Layer 3 of a small transformer language model trained on English Wikipedia (13 layers, counted from 0, width 96). Numbers have three digits each and are written without spaces.
A neuron's activation on a vector x is GELU(gate . x) times (in . x), where the dot is the dot product.

Input weights of the MLP neurons that the questions are about. A number n stands for (n - 500) times 0.0015.
n3 gate: 576794319395515355375529384541695528532369564595364439458538715592412553525637281689606569507472633507588490542631319375545366359629578669665476395670425599614603601639475396342482412461788538597518361677561561585331287551497523480486682325638537628404551535472561467350507465642524304571
n4 gate: 529311530298488657342572315335420577383249480523318316423363642553511301488496523561567630552542282508718389665488583372653652387696445362687478350489385558623553477493528357558763247456573454550385327450375560320555399526526364492302363354794589523272564492469247270432710586516508430323
n10 gate: 521252565384241423774627342572441511534428523376455616574394470387533635750564585399549590633489613492417682722176558585330410674472698659600561417529479451585625619457523548479332425737463478489427481533248493566614534714338589234622522737563475600445638451504496496270514542212381528398
n11 gate: 451335590531598439436432458604480649396490291514628379486391634335664552640524400432507464793589503739444596548478547516493462490317320517408624396450523441599469287447358435614641441405696537538642589301591426368635718386417447156330554521409678617392372538315489444530451454339528454584
n16 gate: 558553467690428607399564340434376363383465521303339540479513548547560479267510572214357532725493448343514431568475440387500783587337462573662510513582484610612692490480444449523654486549510406697581500599691393612510445839583493443528355475564366459309457179415668500557432431476377480460
n27 gate: 695415581553507511389605394369460374384363611460653599466613500490523459383428365320455443598480500669370506463599404692292339534600379484456556437529661395748604466590608534478418544670345490476375699426500612563500558395487535523559460365331468342364215575423680623583800603548314371503
n37 gate: 600476588386648669492700593658679534481454477448705445420526530500408534542481447381384409544406531762504544564286411464361573408560442383579522633264539579406403697702679579600528466562342619500473579764582711270507485430398439214617455220276485462481541649651721573634670700149390493507
n47 gate: 349666423435339519541436346395561696420511407646576359300279370379680313419529453557437508511428566489379375536397394459406749471569485282658686595465402623421582536410429341521553591612323368587314230424528301371493649405482659429381479411350535500365514683486367312411815592541565382560
n65 gate: 634504583415511565532694423470486396476430677547399379628568400500584710254381393417370366436555465306497603668417618585665640479199546453582430449540587673490548721546440445412699503376600466497741741655347507632668469450440579439344544507516295373395419643569486732534589461451414635365
n67 gate: 716452466551481365345460488582524380245507507469482524423562458380637447386379542614711334425497504421737614503522400460262390236653471466538582705406592248364438461436565658351415532468738704563399451640603620323416673644649490472370406594599278391424610354468489362445517586504433430411
n81 gate: 586687598437704482227507394633690574408450547689331544388424426538650663532603314386425504463671504482355587364574483397381365618280579660423725651311500662535639542383536542573526479468402552378392406594476668661520542623276380607623684414414507675379634443350432598600540479493314527603
n86 gate: 463420563302325508792404405324527543683339646213485444203663550458380243422188604641634472466331543520586312626403628643492434477582618773611347508456594380481291492684484481314512539401753371546524500358489436431662442477694599504452622484384389561557643574565780593375625461445380511571
n105 gate: 586595472492362417255556338581432194577452616546438398555761692560578478515350558458511348388565387567474709608500610497572408577215411486504563592779503270504414493413433460366313434440399571486403392594404663565718310553353330308698622448616316381546326449504448612550250493493435548415
n110 gate: 497631425442391619304718298457355385347552481522285482648540478319683671523526441496590334464676411500191419445655717640559437395543624489460532324542686385621766456627561655291585467557496493360587441368449500438394489701493264421568580352385648614427612646379409539656444384583327655313
n114 gate: 590430456688648401522412280572521712411518601324567575461486388503486344554500433456461448293609472461465830622485586777500422397138421585308387562584618467486399447493518482650511635522556707377500531591662466444587412390500621386482493406361490447306634301353576625510762361496518346596
n134 gate: 607427354374348589532783452583029656402567204530535421578308725584424516361461426500373671523473406587535493194667626478651649512343436293442462417627540434604581477404260376529455480628500431543552334515603344336559645401376507492620623512467511465336557413430269242408403484722555326667
n143 gate: 357547715424313567465516479379612743519569232370599478595187613459467160615618470540558528749451588400675362579476352478425370512456755471507324216591309518564369553543403500286492485484579314376690425285478600673529576459485637437566444593714591647481700462621546573519428612565439352448
n149 gate: 503781567724635277599590446580435538437331425581510554497360531497393626349444359457394663470431347380510576503341419546445580496566440436414671348593632562548514355427486555438598462734386415700475424472656324636352524557276661625610363433292397703422530357614550630361536264338479375503
n160 gate: 427554287385640408564481558386594537344343527363463640548308390634518552635530515508470693514592493414463443661411417381636604320418492575529307615581280493529624419433557529584666720421184667537477423533431392621500722698447553514572467398486571540518662911603481808518697579489389732540
n165 gate: 343579707504456331450432616346347507455528415517434561455323351490621531281423662297444358433472462556758367503598480582531724535596553450500534544473296399538267600533464293631718538450569330662628455548429541552411510561841543449578404401406238666405520598490610507405583623377476467578
n166 gate: 397674239548336391522485460304603525471680533277522686409447417642556317702577348666456409304507460504482438292633528473504405537465633223686447433410682377514357464341586402435648609452464283378392702644443518365386700405339541539612389452742462637372514529579544358351490474544569590489
n170 gate: 581390431416543564388539603431430363486368420447411434650591463510556590347445541354375260418548263743596461429529443568348366265684674226517612394359471506392419585604570398345486682315578423351682449449590407525357490530431588323647453353558542391510467531558503454724620524420476760454
n183 gate: 407489465439718451340658617401618493606647586358555479551650507450701603382368576416515523321587445644742368468561443548493639353488604591446599532455544644496633692514324710510268515522392439374362558623642599568642697496609400280776471433732437507543443588608478322504673718637772393369
n188 gate: 503423412531440680511639744438347518539461634531507617564618539597445639468493342640464341531504422439628679472633725510553625722624446633367500297490503267388580472409475775530815568735416608612221353507659327510641450455514574614464500500390571605535614275595471463597567486493595274538
n3 in: 357308405492380370526477525518428478433731293331504604596413438410746277605444691611470307425540481620422623493488432416263548634586650422518614403412401632668507313311636617503481519654303547485413569405453540527514673547685528745436162613517286339626547385240440465586602504642643507500
n4 in: 360474504392250482530824486258334517607444435558517549525475690612742577522257791363513389414673257457330253790478674516290449436738668193747451360577607596391513618194604420240695470617593591517296504471546512536601436566443645368613299474313455609276454419433431439434480646298403496595
n10 in: 683468529576452413671654661471429500209323477593458748625635701411518554535496409401597420427432550488600653477389463666519358569431508379504552511642720618368541591562410318769600293422617429273332417455411530603446653352228344355605631749436533515414474454413694409608602411573527391134
n11 in: 437465496446527592394462364389533500493688568529478572304387599663367384613396489543639775500265604481608454526624312444717373354672500582518500507507600294570354637373356662542535507492599653581697515721355623642496270737439563605633489428618564776627287463761545369326475556722382553486
n16 in: 377632532557446623364635368506354333451439565479306379561476518420468595238549512206420513564512354460479361515554423543542567561314336523581430544686435614605485421630659630574433469463407464467571584690651574551408451650377471604637336472585399554568553586389605584488454549518427589400
n27 in: 237456496590455472524448513556504396644496401390496616585458777594459531461407465323618581515642484492873781611645760555431543520496658504424044470293475584412336354360448535460654500460565614404500393600462579810507624477463537693413428615478445600439583403496768330613397363453319390357
n37 in: 586437507470217504643453268573310553519473714656299460602612398411573439585462576686673504511417584419462413447813430471380401581319481467489625238591482368406556349439512458296183580364621452477333523492634589592662622426789626808609470613724594572619419504372512445700327573604580554603
n47 in: 490557542451642579459624419563539518452607474504529620402389373461588350459375464481641603433493515304482371590572450300453350625488530602385437468441497678298547576538399301490542588209655678543735262218564344568645358603535600429646733470408448500429585269417474510635455858563707701659
n65 in: 415450487435442590617493558206368490636672426378452480579351699416637291598719531579641529437493389567705454644590375310377354587610662540616463497652284542695469500457454362357511427383596331359482359479409395429438528366593362524610411341565371479646601538655532480223424475521348536507
n67 in: 463511353897410570587496448362577350414269398503546524568412248500369396627475564511493646503241583293654394521366604621709482504606704776475486510507639594673567418585321553450493547347723462334537532567367483570578389507617581343412384551480442684427437615663646640448412305420539442590
n81 in: 516814390500394493380587310591579430321368507533416536400490530552597453326412433521353489587527598418537317380605611478317317347606309432377607474333569500500398570411713393626738298418547421344524423656375657713538517474548417471555513565387519537359608527350377561582356289422426414536
n86 in: 616484633530427524394575521470395327369368402687296519603526264436533515558577573456679215522450604519392617610336440362249512159731648363644463340478247605587338485682587496283464627249508632428311527416680799454288339381504606343484492504370606565421463515538434364620566551578393474496
n105 in: 659444735568613262683686713426635527565469570567703722538560416396382461442608356428484468375561542418469266489428504612515608597407453389330467485288536622576549470489868732601432454707602268481492504299470597386460496481412780713708613394360354629448604623356738365350584461465409435489
n110 in: 412438629206618485310492396464489511305564424515362529582635630504579297678447567523511632310337609553365379688383529482312369428658637504357558511717379430400570504518576318591391185309626394674431415374489424392241425808525550558542533576325475541314558383618492621420567523360656691352
n114 in: 543361483602678449385562378606389433379532641376472644518600314421575486378532525438618585388500447550348864542456576683531543507340399517451364627544746401633448388426399521450316713442402700325587531552452548260463447384544604452413361439368530255224648400518464632448634350529560513630
n134 in: 458262302537442431519645307315565541537410613504474500588681379820461619623578588389317685489343233530430468540377558413566515418387286532580443428391582583467340298567621236503273415255365374409383489460320475404465607650518377478560634549493391731475773433504560528453749564373522482600
n143 in: 483570578314373507438544453325577528507655369729738548525301641528521479486568465567276481582193529284486514588608306497563622633549760623374538483490421296454437578493358599490470653547387448373747542539326434669598482359438561375424332442627629560503704382451739507444331651594514348472
n149 in: 456522559500583277383515396507398453518293584402640347579440799483479352522612429605638526455472486380453599351650479273489290540557595465450500402575690490369454579347346468618395432592326475710309489425630413457541845542300388556753500540389613724581556598564423424482575485416808561357
n160 in: 504500486545539408470308484525813526571523363533277514363471662569547541451325430589628624636540642440280762562415496370496653680414496246449274251518490476592715563419538533640597862363375584482587408338554431583574574496564609551394445523490666474420666646393436642348511699346678581313
n165 in: 493458521423488345534406484451500405257633377529540550712446489514680599329412478386389412567369493526632528605630518763540393785720582387471550479434293545449554609611639322665790544463522582670597591645361500715410548507602684439376558407377360689299429463471724440286497785582423413550
n166 in: 447504696453504391651453531670614511412262536414598435423448497503435344496312710434582434456409514425708322420599291513427553511649411721535395462399546540434414490209713573394434292755633531510514354451613527362490465643398510260493638726464621528293394521333615453644403425521574543370
n170 in: 430369375422607427489391504724500486539322561366584803616383685685697606628454678445479614497476316525429517483746476288368450621660536544521575473510435583354434262567554455596551419421420517319439545441503572605604584459490510713687393425763483563524510688622547537342650657404581306623
n183 in: 347438337438379475476745557424430464325572241616429385528469547589473671536345358669496277519343409440464307422492442751335496604366415374629343550352625433394695445436362193481665619528504465575597414363434697662444551542851462546634445601689794315756369580370528413423534356468689624650
n188 in: 386426411445362419714452520431507528650421758490336521663486429382417568496550560315507414695405339211539503532608396567535514327568525596475493873480315527391581365429529486574392579165479866327493387309472441503405507410428507486577433536520741440420507568401602466434497486305543368548

Each question shows a token from some text and the vector x that enters the MLP there. A number n stands for (n - 500) times 0.01.

"ear": 427265626394350539449437435553609289505651290588631558439422355492466576302668474583654421506328471557494515437448472491608378537563475543773499315585510764394417442488491500526457487563452372453516700496557500626446518547455444467534567634398453365488377280509583601549684543541641528417
Which of these neurons fires most? n10

"urch": 467513735477427457330430294485616462625646444556631572557635447537586460254461471416709510634428408584565577341431567564474430526481480443715513611650479605488628419431653645542541515407450490427507529649460434464430493373532621363536403600433603363643540338560654568525721509600530640505
Which of these neurons fires most? n114

" part": 567393663492273582562381402591597431446567445445624479416585414494406563219486438565646604447389465658615320557521467528426241483501382540563385514430557607388546283359484414470716651475307499464629598551597371492449564460371584542396465480513482468510394373588577493311480700511488543578
Which neuron fires most, and how strongly? n27, at about 2.4

"ing": 487533492484324532284382510566525389499473503573534455567549309594537649302736499540485536592317360552347510369361570518505352379583273538381544387492461614463439570317550604458630448443407552282514558457706399487437477321521534531632465575454477517534376303523628584622582635572694521452
Which neuron fires most, and how strongly? n188, at about 2

"um": 421379494405484282474463368599660490385647484528584500520564531406458821362652430419491555518416410625301526529418619410533386478585399509489358347542586567402628360444547586362478420484597417551517514442535608506444434503304621484543557605591479437552269395353721604383698608592521577519
Which of these neurons fires most? n10

"en": 456378491450472359324292426454619348468449362520770504403397462415504642391657447509671611547221334658436450471451514461592492521698324526486437540567390613379525441417536460532694452564342382503623475451401371425527413536550566460540551482496452421635558384510591413452306498553661371546
Which of these neurons fires most? n165

" in": 445362560442263575346402527523453299436609374537612627687573364450390566373422505662639658508389299556527544381656592424280372452545371588641397509515538570427506501407582487438571541597603533398616538560367407511417384301335544571475618673442451427366457696456553502476402559624415578562
Which three neurons fire most, strongest first? n27, n166, n170

" the": 503422638479285459177384416541587486372508519490468549658464443481491560279488470701484668326374411588578480341522396426387316438467454526597510506571503663468523283484462496496565773488465490404420704444421425417350489448354587562404519607525593547482460542626570441285471619502687448517
Which of these neurons fires most? n170

"at": 558354693320312371368336328579521349514593394464494608481578463578532652350562491762640497566399296635406413609335648342474432595586340484514541399423473609418442407480401517495785367471322480470560491393423551482450373557480565491443473561478561465426436581397529405382419583631508451599
Which of these neurons fires most? n4

"94": 557704595444498558602528421333476481540521524637639516422493342600464404245547325601554470453390315493471491543489631597377372491681348589598657375584340580426574394536569704336628480364399596438510580561387487593375620440444503394429396638314536432613472438559572568473588566485486513573
Which of these neurons fires most? n86

" h": 546465667260343519439553343609385463448600416689698528732611481456396551394512337653552579619484407653612436547565534504572373388691340570594388567519506681415564356372510619557453535507414451489464489491473553346431523311519501442473563614557485480632418588512665696404485465558513614651
Which of these neurons fires most? n37

"d": 578686411472324520474411352587483534509654325573457437623515482560508672566770476521474609613437485550513416338432446535462413314651357348496519571562467611263547596503454589459668437464390422308591569375510375408461495436589456403705598579494493437356529418526631387505477338656711653541
Which neuron fires most, and how strongly? n134, at about 3

" l": 593499704316304533459342441620547389407551633525586597653761651487447494434477481696571592533392359693553550387428439538484352458539285478625336589394455622469463384425549524585561608514405420448277636474424429412475549406549536399418484547544348497542530557501746586503479485550281638614
Which three neurons fire most, strongest first? n27, n37, n105

"ic": 558573582438412442241342540532625517560753527412797573460426399556565651307500448547635553555235430522393527517256566439500446456626443498578433510604616632497434624410515555468496591446491732410575360526450439568344558494483460518709407481452457414489629471524720585550531400570610456515
Which neuron fires most, and how strongly? n114, at about 2.9

"it": 403549755422463520500276395561494484560677414543763599468502380646519551397546535573537468570305289516435493564406615545363383560604385600600621468376569674473396326492409549364459615545555536467589573646420390472408488595495534483703384520500570426517428506558817594604572490547493409501
Which neuron fires most, and how strongly? n143, at about 2.9

" e": 614502633386381350358415396564539611426582600462564564654616367539492474283432528599501555489346330695617587271555478505498576534553435570544357463432487514385478284312516607486491577572495501399548510621383655409369589288350528384478440465554535423451450525479726563411401518551457750485
The two highest activations, in order: n166, n27

"96": 576732712466459500594508453396498410535616564602571531404561419524452480299504400544533426470456295451396587460455612605416377430639378545565628289535392559311688380611687602343683456391387534431601611524423459536362610693569496350554431710352456389528494535601623511442630566485400480559
Which of these neurons fires most? n86

" as": 464449568447335596326416471430618407368491479537476638639455376377418501270539426645658682459357485457437556329577565428439365497589436564541350451471476677377541584346718436492582442519565310399588614394511516587419471432463644502556598642570614472417346558598646640435392437597376478515
Which of these neurons fires most? n166

"od": 493445550568312521623419304653559349535548373458778588283264541523490526318619486503551475562368419532545554513451425534404390346584445448470603476547536636386671275532462733480498510634466475394585433512559520449485613604449428459703450505616506469537459488598756397435355491646579522620
Which of these neurons fires most? n143

" d": 581513617439278570395469456745445433335562567609498483703693437470369696357582400639557579593304451571519571552631454464412451404631574455569478523469358612387436408363524635510583462562486556319351509439514494411563362405580525452526605474548530413525552444629666425425370451537517664546
The two highest activations, in order: n188, n37

"el": 387479477483437453475556301699472431533462411608553553433615373574540645327543556629598502542317370517465452311518599305538460448687420475447531523564484596349516496371608512466648457412410613546328543562438540548585463399488512418517514686478298372447654505553744553460612322590637559537
Which three neurons fire most, strongest first? n149, n67, n188

" pre": 574432705583395318411283501546541472421598456537529586421616373445478696340568439513614580547504346626505520509567558518450375530457573534584254636470527669361458378305596501655648568502423459696493403443506477493374420350441609495422455392551666413428477631587537724381369546605503671604
Which of these neurons fires most? n160

" a": 546460649372302580264370455468548480280565559564509468637470405470436538259486350713554622449375495530470530367532427482439383359572414594554395448419433564367494297448399441581614656537424383503492597347511385462514370397286500291696646509540481438547388615478582438322470571435602596548
Which neuron fires most, and how strongly? n47, at about 4.8

" he": 564445648391405603369444457542558395478604614592516562632650350524394530361617390516616539478404412588591424554723545405484483478572379673614576411437521590300678204303561410590648696597517419459547543357395573496521456403426592564353385430479540405498433651671522565446384505562509593631
Which of these neurons fires most? n188

"pr": 502457618499458542525375409443599301714503477370330362571705431569435657428623462674598559502251464630396453410312513495493507491547506390671430432473587633463432566416430488374666657463559499478368632548658585353588470589527585511562669539551550407532484292463558490555565451644514418705
Which of these neurons fires most? n86

"1": 634473467402485306445371342437585411461497614550688636507519474486350553406510423603540482415342396532318617374454466643342376539550204516681399383525368540432676529521495514512585570505488365354477359433433526524508507501585515365606428727459385349503574513584594576411282530552598471509
The two highest activations, in order: n10, n105

".": 486555634425433489322407512477604537435647402542523530820539399373399428287500378692418644522432478474444510413430544545378466253499343561546578607483494734382689469342552540547440563317513454506408591570427538386498382489473410376533570692499460468605504340540560513379364425637551559685
Which three neurons fire most, strongest first? n81, n67, n183

"ey": 518415390302395456134542395545587291566538367591483575512524401523519701277635365414577439582387407530502462275417573520547501500520425489435615368705466591470446445402537551472442529452377592503585706378484514483518532576634628485600543589456381524598399443630568596559578411766573655606
Which of these neurons fires most? n183

"is": 463333596555357360398297403532552308384595409538513673564515501510545834333497596654611560555380389641614452498321560536513449437592431629533465444571491558396582350550590525396631597493531603493592644581350449538485487395586520632740328568518469466591590277476591481475490321666563393555
Which of these neurons fires most? n67

"re": 420421431627387391444400334542484437661638396527548628458492525533479634303621518626448561686360462606366357331390434440565509357527384598476413549494536628431603230382434607712558746463474365479648592542357500418472390545431554549603532512459600297459544620562538527448395472624495490509
The two highest activations, in order: n160, n134

"ass": 424592641347557662341383346531554358538538539432339511626350495388479718285609623584693524497564356579356436475362566459532262394517424475432420623455428650513662599487577454525664449591359561426554544539580486467496322411640535386646569611469457374573489459414653407558614577722598585474
Which neuron fires most, and how strongly? n183, at about 2.2

" gr": 549487685255332561474369436460489530412430848453458527734551571404532624351517426618602548556438445702696398491592492482484357382565429434606344422517520706411597332316550527399663566544437581399266463528532596444491354467468568553302488525562392391481423522529454485482493532508516560701
The two highest activations, in order: n4, n188

" on": 442457728436337544168466496521677383401553310642457504546540451440453608327495492584507609512439391622557624319621530436414391385532545531479554469521443585425485541365589559424508608703570464359617475524456380577465589325298525598567642653483487437274472475626657695482424621648517635571
Which neuron fires most, and how strongly? n143, at about 7.1

" pr": 667374667408346614593307550452482475491483602531410508620714472380492610358587499589670645501319346623503486552455542536420369372570545510663269467373472581367579316417585377474679576524498567415376624625591381375649455488511561525335515522469553469488532456457653523488516482631410608674
Which neuron fires most, and how strongly? n86, at about 13

"ar": 409283661371382567361441281595651495539562540499616633506356506486650650289690503698649489531338441523401459283278476411510427556541337668580468479502438634476505425530459542451465555505445473446466600560471534514528558490375462482459489678413519425504451518485728303468451543569592451440
Which neuron fires most, and how strongly? n143, at about 1.8

" of": 458486602446404424187432486493540442488524324620563549422478359451456676402530568636447631526314440559384647372622511460373350379569357525608548495533591608448552619366642547468697511469336605333618618416302501467392510467356708598316461631532402538496495430539714494440473517641511500438
Which of these neurons fires most? n81

"op": 509490643308406553299444314524561366667621282461669466420363353420570623324600439570768556524472360544455525449510652517416355570705368424412467444495561564526695494444433469596537459532427441413638495622569518567499518647528481377475459482635562549439469441562667325586469604739622549507
Which neuron fires most, and how strongly? n183, at about 5

"al": 534477623435491554253474416486567453523561327646616580688265440529485686356605576701652586548415438695412561480311567400357303516557380611414473539558412577384481420464403628507616401487450441471501475594491545528599399396481594454435598520499487367471546431567766570429524488715575592342
Which of these neurons fires most? n143

" rele": 504325683544429513315480522604616436419529560565531446420581591439586589299544458508541505576473308558403549425618535653379429605514494515513463361575571530368454355361624448634712669725492514571610475543474693650457527344550466400524445596467399329549309547668579617643467503621496576707
Which neuron fires most, and how strongly? n27, at about 7

"\n\n": 619321676471270549331441501513528458454527486484621562643455438458477552311611474651407731477389482430575561481490573395400325397467354555665293569600478850400635468361493503530588440582661372371545480491382511414432633459554546455494563570519517489530512547462396502365542509623487602547
Which three neurons fire most, strongest first? n65, n134, n10